Layer 12 of a small transformer language model trained on English Wikipedia (15 layers, counted from 0, width 128). Numbers have three digits each and are written without spaces.
Take only the direct path to the model's output, skipping the later layers: a vector added to the residual stream pushes a token's score in proportion to its dot product with that token's output vector.

Output vectors of the tokens that the questions are about. A number n stands for (n - 500) times 0.0027.
" An": 385509440473434545548504452392445500479387551475516408428549527592547445643557551391400532534473547532607406472345509487425394504451593525437551559448491357487383582588565668518529431571533685563419437439608450594548550559546429417623376495552613518546464489471493406548482566594628500492473451438490365516421448525444590273526580519482556633575585476504578559439492555341504511515430
"er": 738558405532416514382633613493534666549464369585264567560501501457662623366518374399532481507608388540466542248438454471475623387564573540399440340593525564624394319533522607448509560524370426603428486476599423539306370402459427316415530497459532432473493650530411553512472485477555490544647569624473492477534451539573480685722501618573631439667479350641491361489542488377490590360530
"id": 577580504304313602383262431568619548677455567492638476417452536505664423337403481460546501565590535450359444406449459480371428449636435711516580495405478521468633384509696254433539562506498464557531575685371631507463605434314561596486515445488484540533498300732652334371413556631549440505602613523610464559565547417545617471595544361449544548602452343536651438485457316662465409410472
"v": 573510338499368633533581422433584408563465643592628485599499541580614524462543639670389422426700413539412718505438506570575581400747664564598519613556397678390446429505500611441472639430450348502387531558454279553472481548293440575492361352418508647418532424543526541349474413499323593522555442371486402545546496344460278493524500648393344411510428562475604496511500618560460511420579
"ood": 311429731539487437493372423584480770461572467344314562510500339421562479493721385589393505746305500497325406372484548535489425369586659671740497507472525485527472460430493665344428434402307507428519644445284572637490446560335514632694497419546475351263459310389447431447470599490475371480493812501460716454421483556553496531584686364536603663624577540377393469618500663615705456658487
" Co": 502410377522453491496428565552472418344458422446478331521548491485474469448643590270372496454459561637419533513607414597467441631455469391691491580427611365496576584486375531420503505549471642585458329523417528547566500453445491416728564675563617524575510603435546616427621582445597380472522532388543539448429506454396531445520400670434481564514698695418522496572434423349448493557515
"pp": 454609515669433506617398419428692501307357500485474597542537681553521030448553486555484413486430562446425653369491616565597477562628540408394453487474442349529480294524370497524427329479504567607494500585345755575419422461353525737371350406604640399497518332506479646516689518647387610492664569266565726464479444393468413647664535572501447645402359670405577517615437579400699365523460
"ite": 662547568589459481592386444291633577760713467404500530473391593624605486527567585528473377735439565565409510311636512455475512695616462474513429600526540383506389405219502545564561609646290432588516361517616623389569474509646650567381473357619427281313474554311441324579599618663675432469465465477434560541481302271350636448462538567377585352617593510517453493542476558634398375427214
"uc": 456435449513333443663599309473590726536392429464491727556288600566516498446642683300643553323634485530517481361506397479339566650601464333587573558451317606514627514473539389500466328400412676641436498442476666430680430679468480488431615438318684546454690479396549499372345607681484435458579594476603543706439276385504325400662439445529544605615449504348488417591514431526434541530352
"land": 275396676533510370665364620614500599341507516404391438615514445377500559320656788591294602434376406793472716385606478426456640279448602395712334448536446303564740493561560444464306573701248504497629486596334413624449706465388394577452294401447584450513649452348440629508576528609509528495377562514618544635426325674458553521515625349476299490510582737309403542649477611668441486425400
" other": 454551474443492307556539385706455596433604563572432526510561443392486558601361560452434661481388437458476466447476608539702412446393562492661333438445524219610511480483572528552656295598465564482485466525221546585492457553375587594674288527635627486399463399661635479375692544601522646488302666440491476449407428482423475526407669714426523711503731461278382392553479680468346392540446
"S": 412499393628653516449459447528506548491457585525633502579513627504525569401413647383596569502553385403433556526376563590479426469462497553571511458571582508331502534553539571481421319443569499569547376553604430428289429547533416611511461654557427499403344543269632579577567464407510482478516494602509393535587386427352520459608596432429467618557420632549394630443531455507553557342509
" ": 520566500448504570460597463484400438533537432552550564387610425431433461459521556467491342393543502448597511563593495502468677401444486471406492469432577552522546500419515489669607436504612553526455538451374375583606489516586337444429553541550442573535458622543533417583416362552575520496453472487489487445490674549436446509379485544502474452561531445456551583413527442558419576623468
"als": 464375614684654313325731407368495741626511595321465568491410494421607501465445563672573777498448622464464569416368514537577477494487530515462555353280426454283649303290389382552397579435194494441480469578477420570432589449592594629635598449418677436393735326422601459742598543639735531469527726449393512472519593359552276548551556538478472551390374570516322360655480524351566648478430
"ear": 592366648508407516655403305569514724562371407426459540491380548334618333618298490467571504497524458574330511577694577599534481682353323428580350601492358545555447533325623520504444569474480517640329586608470419683282416401362385638505605595562412346509495501330606469382371490413584426464446671588457585663359507501564480570546379426527606651698641362409583494724504522621507520490428
"it": 604418446426348446707497357349545641648497507319587612513382491559520674441547564759614398390564448573500554500436514497509595440601458385497556436576433447440322440438541381515569560626391463550517556579493626480604408475528548429400474435539358374405399417425574550399445633660583426507584542674390582551471488398470633441552468545372552381347434393635654597511508418441710436536479
"o": 460492433459476358499445556594484430444596343372723423516646502457458567417519566459515446608653473521261360440421435453481525532438383368435513606603600647416516537463537327441385663450467622403544443620528470513484396341588607447434682313504601394499329531497550576445422502528406425513522565599445683511502555539628517724604553452384580454597374472473643539394502505549577488612686
"ivers": 386620554560437146631394234370698426544364474455438424624437540262501618515918622453486682596501703478484586629551501429443347609373511460493486541379448482316626404508626560640562448677356447315266623689469328348533519486375569735613349544454397518460571347497553413590576740685673612435231533403406587353457489354611487408713672598483470520670553512599589434481492517265375595467382
"ight": 594603601715485531652428381542748564502570645517536559501422472245599551432363694358630333502215564363565491316538608594329503684785395498477396395444336512460440474317478470377780581485551477404386537651532591608254379435498363475590454544486417333257590303422586347644449608388546457485416491494522533668454290491512462581625520373543654682538476568535537392651481690465581498638445
"9": 376456510569527487466549418620485438472513576518353550464567559574546502520601488536489516518437561432455601472598606606477517504326444408719628433391388524370462368523578583441436378519550504548456322454484361310559559444409602544465598440404410532546516435582536629579476618425372468437372456508598559539402545589533531493525614434519523434497632484467497483662509469614697283465543
" S": 439449430431567547448558499439450481458431525566652432517552474507482590510594509466465431495518444438523505539488471506453437494414534514438526503486555444456386582525530521518581501481591529658523548461493422537550520474551442436536453536557511589566391435451600524525433424513623467507605520497587450476576439577352536369398553542348523533433386560528472637497506483400483609527516
"ac": 580487496551333476584494484563563535648481519561410711515429421549504582445465443487595523434606598363536459545442558572435555361475590426442598574457442686507542491263438599573568489562366586456355423583581753571425404576533473563711572257522456551497444389347430515699397433623275443502398560599551321420603521502550534595629376385405470541480469493603434314349518493437657493517453
"ames": 392635566525600292670662217530551555549483301532548701563556533367506392683514453406500617583310516573354400405582560679388505557413479545514621666345634461299731464549486521211600501460344485346370518572351363396374604482290602680470715701522579492521587336239529400585428747612517410474522680467423632531524368518618365557639406386447440710575577557575343414409461743371377521547343
" 19": 449433657423430572563534405410444477625422453551430390477491408422552434422537659390574587403540618576477638489642509644575585551432484467550496594612414617486488654611578453489491462572493459570531459476300463428509549555367542375576443580419604502538539627521516510527407379410539593464502477416496469385371341493543584453437498528479457619428600479362536413659448506603545464500325
"ward": 575340539640383588472526405480592768498477485467411772546540440501505254481506507479402641462278344805370529498677479681485548658546354662699491531551533340176320593634402597398577499488463631510555252524330658522392635332420465490605314568571572446468554444354626417480628390669403677465508573346412740535335525380520399686523501427331398705642394506202576397778452795443319476477439
" m": 647536539445560610439547476521487490555513478559580531380608443521388434591532483507455487435511489495631513485538534418583562621507611427468405408536536418572424493508557520572520354483579470486489537555408409509502509426525490434554589468492496623527461410454556508550562471525405586524436491521490449388591545618456385503406479428438650464399524431567462480456493485452372446588543
"ment": 237443446798402529572258593479397558599582441400407583417361811572548336483540540564434587694470553531502614611601456464729549372608777751682534626576491248330537563687586575665463538328232266137607511359485407704339360255448380604474126576660472468622556511212377273417707777567486644492353663475498663443443503406363581669553586542248392507527415646426513264772447544634386515482399

Each question shows what one neuron of this layer's MLP adds at an activation of 1. A number n stands for (n - 500) times 0.0014.

n220: 455465432565607481442554607402493473562502508542472519554481575517496568500399478482526489487504520498530665395567398479500531430591432444496616529579510565567504469526517518476331498341455453489496547473481465594465454506507527665405552404568424496542559446511353552604498492461385443575398453545547520549479490489539595461541448457428422498372500425592522472524760516506414489481471
Pushed up most: "ment"

n89: 459369514451526496561507489594449481409446502536472473507425552449550415485415494465452530455474534472615602474444610376354511541508498605460583409608458411511482714532487611524556514487502443526525496477508521409539531518564571506496496496512622590622486585556504403566418526500590392423580468535396456504469516524412545389519432419487445534476459378563492469420567480540544488526555
Which three tokens does it push up most, strongest first? " An", " S", " 19"

n151: 484593561529626500500489412645463420508544485387533498468565460447527482350498286443581509502547405500305533378474428419589529574500365471590337582378587618475607576424474600404401572593439500543539485541596513522409452363523542427553464500556437562498496509340496470291470457567474482484475552590437547502531447509556589576628536586610496485477463558487418584535701456455524521470557
Pushed down most: " An"

n37: 454541576303484646390429599457409513382508527543520394454561568538562390432502509474509500446468387652650530477587371550495478389476617511491384482555406399487522465462509534507415513502578446448654448675484364401605589403651479526450363493467600590578530664455548603406511515500459557612487328502572401480472533543511589505408555512507506444431342477518542524469555489560426554627581
Pushed up most: "land"

n163: 492408508606406482490584439482546424568429515559426631480467586397388483482464436603591394446444448581633490517327623632487484439526508450415525343446496441568604420592553559551436496478516485467459633483635511611506444496466471587535492473540594584541567506469575544571576493502535485409496471390545678383451528492386452555533423500464458425384471460542444610612376478431478535443512
Which three tokens does it push up most, strongest first? "pp", "als", "ment"

n170: 486483434511500457406489511604432392528508432521603484474419528494678418517658553393521476660500445597507554506509585419590483417493370572433516489384511408492460540539496716644498531548549390465490627489464628437566544576468513426540552431441582323519590409485569505406617393520479384603490509430515457511570429467481464534548451425552494427554394406418357543528550670554557508374551
Pushed down most: "it"

n426: 435496625546429404603496521480458566513578418405492498521496459369493543526488351487506504529525465479483518449582458426459573587554483486543523556479578531461453662551475389523507478536412546470527590617428604610607570460468498370533473545354522392538602371490450577619434564527510562430570514459402506521457476515438472634508460522467469476458366550546462549565481465443400496502411
Pushed down most: "S"

n70: 477334540605534502555477432520421535636513401478577596496560448514484617526498561535518489469645605370409494479587645544515508480390548511465504443417523479502500601533568418581482439486605550614484438465438506375461460526634492498351569534386461423438532578466557493518641400344498475381500493586444569492639386454451514558357486522427504421383558492407537523685378486453554524564522
Pushed up most: " 19"

n258: 588538576559581414418713504515466432532545616420483378500509572609431550411513412598453557493602614500450535391554437637567537407402478637396430524367465449441479548582554537535335407453558566556479594482458393431464494548407400537498464498421599521490606476581351537535511545509554584447527397466332445535592484612470439498535440446498518587419475602403411569477560485421506610511458
Pushed up most: "als"

n149: 480523469559598487515590447481506551504476463609448374600592327496415663498580568483460511453476577478575553458532576442471444543545524548561306382504524500417516458487414589541458539543497538545412369585524454597628492577435549575585324621500583377620360485461570555488462528644558480340510460424343589528480520386453508529541364487427435455489465419607591468408385504521444475517584
Pushed up most: "ivers"

n390: 603424447590502434554498519471594392533448410478430506562487526423504449321467492472465471519518561465407577546482565555537544498438550576446535566618508533447459448443373566555535601462308486466440493581488494426498518500522662496536333549608500655573562538596369557488422396504535448391502516524443547454535490559509520442511582553573531515518565576469484487445556500504462424368465
Pushed up most: "ivers"

n13: 475397520515394613594527564445457514575532532485573626434573609449452398403444437457473595427622500454442459498576523368485628512405362504480487403472536381417480468490562532458581573483375493458568403648611530558620625493388534337405558466530543567594470533628445564514397398526558449420558505552544531567483487483354557556524581612410559518513478443468471481504507564464355494521463
Pushed down most: "ood"

n8: 461449489382605460530550444570477430437488510428589450494529596383530419540428563473479516465513642374395513453500511523430563611479494621498602496516488583349391474440603534463472524475531475438565526553472520450388447463662535549508460520454464496483403544559441552433436453582519536397454513629609553486500463502573532434463709488594487565452467494597357481540468390615558494475500
Pushed up most: "S"

n138: 464490440594498500490637512514559544444605446568562395494473446470563571510372474593607496477500564398522389494449420525521328480494564662538460295534615500450515526506463545619386433516388599451539458496529468467483482580534443630599508475511558437549528601562504382593460614477427506573357447438525452449523552492386514605416546562606438486386539588416459589480547496376484447592552
Pushed down most: "ear"

n323: 473557533507468529450540457546502526574557445491474557461470480484547469426445564512492512474543487511511459494499539452457499452551474468459537548553507499509474478427503525444516545476365481507503462484517529577458493456459474481459458465448470485488506487515468506461543532441531430432496579604446535465520466472619517567558544499508549495526528486504420468472806500513613428431517
Which three tokens does it push up most, strongest first? "er", "ood", "ac"

n42: 474510513524564539352451439446479509585589402534663551373484525377462488645391380469451411452541527504466500472536555532463494562515574622545464470441530506563483594464567620431512485510511540615439448552490539482657400550455561481448510537403446457538445565526615582485419470465481496599409487557536391423635513500486541520381452547566527449405589650506504557511358496329397530464467
Pushed up most: " m"

n156: 682458361574479596559467559448532637504415542496423421512473552574520591567459391555622460463345486397508463500428514550331550545507427483524513549311453400494536478492574424440516486649508664458340474470589466440448407599468456461427537445528442561472492486578483491621488665515578390456520554541512492541399483469471546528558459550434510474405585456462504529489635600590517500523609
Pushed up most: "ight"

n472: 631450546492466618528496435411497397541533476445556510474380531600462496562533669494654401464468514562482434450429498514516469494565482547363460557404575441457635512454569510586469523480375576572546361458527586566562515603566511601600405457568413536483479557480480426429479450461592518540519534519502475470479613365457554598365465386508579582392431553608487539519600515343425412466490
Pushed up most: "ite"

n506: 445491530465664572443542555470437487464446426512612472508573436464515484483560470532521529309575558475500402547517419591478415559417624395521533551439514543451573541506421487537389524466626464486502470438500526598558427463464535524545510445684472549574507519564434438460459527577355516550561408554488477598514514367481446690661481428456511528397493459549539500556356487448446386465566
Pushed down most: "ite"

n245: 524498554408512451396446477457522445540495487484599514523526375466448555482558526460536534474466530530548503427491520475571538541531457585518520473434419384510459571362365540454447576608623364626549430490481597540500494484492509528450539546519472506549457564472584400546474653543582507524520545497582489487483450540510511507532566493418541461433451453456490425528468505539420445528556
Pushed up most: "ite"

n447: 493465429550442441453475549507705539511493477437554451544446472636496484558615456523464525473411485549496525446494557456520480569585473321494554484420524537416479588707391480550395478538584605477544424540484445634480414482534469575438583449452516575430555422502496465394634634488457457473482444512554374558431454487528487484483528438508452630612465508547399504401391478543437451540573
Pushed up most: "uc"

n132: 465504576502561516450450646505394506465482544341534428563507500443576370479474496491516570576493440484478418571525528535563580531498500608470496535581420409551549482590433448515449531543495481547592425504361524592475484345514444548484496576500500519512351606456517514565398476506477559536428500526531423522545513598564477658457548449429495495562441452561399421455382512463433562421539
Pushed up most: "ment"

n200: 422489572478440412420582444538500481538546434429420536397520380380611509494491523675549440443494620502567481358488565397498600517532469602378465551493607513479556409580496513446430483623549397422473578389589451489436470401528544472524576525505518512529671564515394410707411640428402403668365434543476500452500482615556481600494454538579552581447589407427516590430550600547571506422453
Which two tokens does it push up most, strongest first? "ames", "er"

n393: 497468486533537495547492505503580522373483488449503536533490571393500469526621372442528468480400487473442570463473522477529551509430507520404510621446495503487438424404459641482531480515485517460475513521542563500555500430482486490377543497548433423514536423532564528480516601536578530318456521490587591512594423437477585647585553618442450522456475525513481492523449513454551440543505
Pushed down most: " 19"

n347: 537604383471575377520518423429544495385543588427502397526529483526607486491546617421445563598437565385549420429437490473555511579587466466476572566502511464519370372553496496464548513476586474592453478409722567540428554566509504486547493377470261426560526383426464597577387468456613402379449539530451456553601415638599474575670285514454555400536536514539500526512504569384529651631461
Pushed up most: "ight"

n490: 442410515498588519518552506584492536397453387457429586555461536515374610464464547595382518470447391428483349480600567483502508403621491520572456469482478474548521471526378504409529383573437505437609423511524540543493391505411465434557502405424444447531568466426413413416588667629461658515621556600341492453478673336421550553487560556545440481493455595590473536518461463621530644474576
Which three tokens does it push up most, strongest first? "ment", "ood", "land"

n144: 451542399478420445507500399548561672460463522452487539424472461578416707367496415515536422547472560420358510540350486423469535526619573502433509474570670570546372483566479430532492449398534527487508537594517489570342488511513426502496641603573482591434461498511468484396442516489426463512474581454438567562612424617578458620513514502648518490657484537554446407267417496495396510604490
Pushed down most: " 19"

n237: 606479487420432447413416434435510606602534606487470504368462458654487463521549459483415560486476419560543567524460487361563574519544502577568392472506387490538579575372463426447477485433534473522508502574455551593387466490465496479516561455543578459547547502633582559402473500486428617418528459398478457510537460417551423352451500449410649464599470566574569588597494481624533607488427
Pushed down most: "ames"

n437: 560439498507432502505550460426566564516535471464581444512572433517459647470346593516575444531568491517483563392430367440424498486487464463587517597576368520574575505424567394692512445641564540385429380525412564502608365500491723467490398539435455293509264533309468595461456458458634446503436687569443615605577490481502533525521558557403540399612395468488591495454473505526648580366533
Which three tokens does it push up most, strongest first? "it", "o", "ite"

n208: 574420486594524706487506488545582509566462534542390576423430492556381550619526434450415378464446389432521554597514350411448482568605519440531534438519429545572507557544552615325533466534416598475526586544537418508445482427514359462400441494526515500595494571540577336582506574376539517630512473469456546420367478622648557558447589642487523514453442453382462494462404401518538514508512
Pushed down most: "als"

n6: 566469527562573519496492448473483339424548521500513552701559506571539463490463387446591558362524481603378390538523371504541461504639494507475448478522517541541546490612470474443581538567655547602520590456426430515454646426508352480425461632445423460586581559532534543516413537598393563527554498417489442511465402466561595583488519526612488401380553396396598565477366406445374486333514
Pushed down most: "ood"

n316: 507527435589504395441433555536576452569514521377550596445438462502453488551361522419637426352576527453483459566399554500563504391545472571425494534500382586509418538498554487554444600625565616562521495486529500487393440518489570409421515420554539605432477448553502386462445659462579397508528567471459513562517469453482453416459519500512502505534511487530567526556512491687582512478456
Pushed up most: "id"

n240: 443557530569463483462471435445637472453521429276525540446483589561452542470584557456605484422458523347384436420494444502580541539508484468504596470498496571530423509463438472611547489620503580494470575553522528459534423527612533428508476514343506417414552450570535481473506447528519555425618487464604500624562379622594506574489489474578405580343515480375484504490427440557531443577525
Pushed up most: "uc"

n386: 508510481570518552509541474450412536567473516402530547533481405540434439429526524523536568420564416453539503444410626466398478541524575433396509496422482498414441512466581437459510446532618498447441551528602431643463502556458475463509500464338533606498532565548511424519591542564531448546547433537465432489412420447416522553492490566432516434391603486579589444530563595464623498571561
Pushed up most: "it"

n83: 469450514496677479550568343465425500577483562473509552382457628548486580583328429496571517413600421326667482534482524545570349539350357498558401450561546515521459581449580584504506494445353440528417525547629465536560494518565583576455432563390358551467457452476532509516488590485514550533553599559578435598498388441517560382600512498417557370475547493517460544468548471392566547439427
Pushed down most: "ward"

n97: 694394464380536508536569334581420422546565466448431506457549487519585426421492562279492552514444535504455543432521553544520568485450524504605406349613464460510506535464437399538467538589453400462615504417451449470545467481471572508452574553560364457506534533636512540583502584618453514460381539451464566536392529498424596508567544605541509492572464494556500567525458496434465530457517
Pushed down most: "ac"

n213: 550574507559564473562663467602637638515439536597554489423482389560431521603535465480412543489464554557563477416498413500463425459547500532454495521438392473461560487625234483493526530612524559401506396505385435332512441405474524382581690466588423560481442602602586615439476612433510537401658573627475476484560457509476563353474490358396508429467461420628420402481533560551489468592439
Which two tokens does it push up most, strongest first? "ames", " m"

n290: 392539477504519504541546549498289447498621489498423523442452473435433445480527586527523500524521525480542512519666439406374512483446605483486494519418447530447638482467571488568459483502620463566446535471711521469481562558475419450478517462441466505530488420457513451439486460458462472815474526610374565500561523515515475517400516458553459565539498564431529554386646454488511479613480
Pushed up most: " "

n425: 500369582592414551584550526424424570344504579472435329519413468481450439460527588547532480387660588421532436488642430478484467539454583513479500529403469666561444403524515544602492446539463598281496523557600453686480433447667533429474460518415448582510510583572500452530456488533470476584504533504472447394451352638532591489414507563516414502502457606588514421377472475491588599584475
Pushed up most: "ac"

n473: 459608576514481466473595387481470517582505330445473559543577515677650498539530422511474463607542478537540496443601421542453553584494448516508541539404459477368401459607414439431448597593566490444566457426467474515500481674448555494475551478448452455544502449471467467599463494437401510579456558579538506525433478464560573588528419496474514502504520434449510640381621447386557398481507
Which two tokens does it push up most, strongest first? "ames", "9"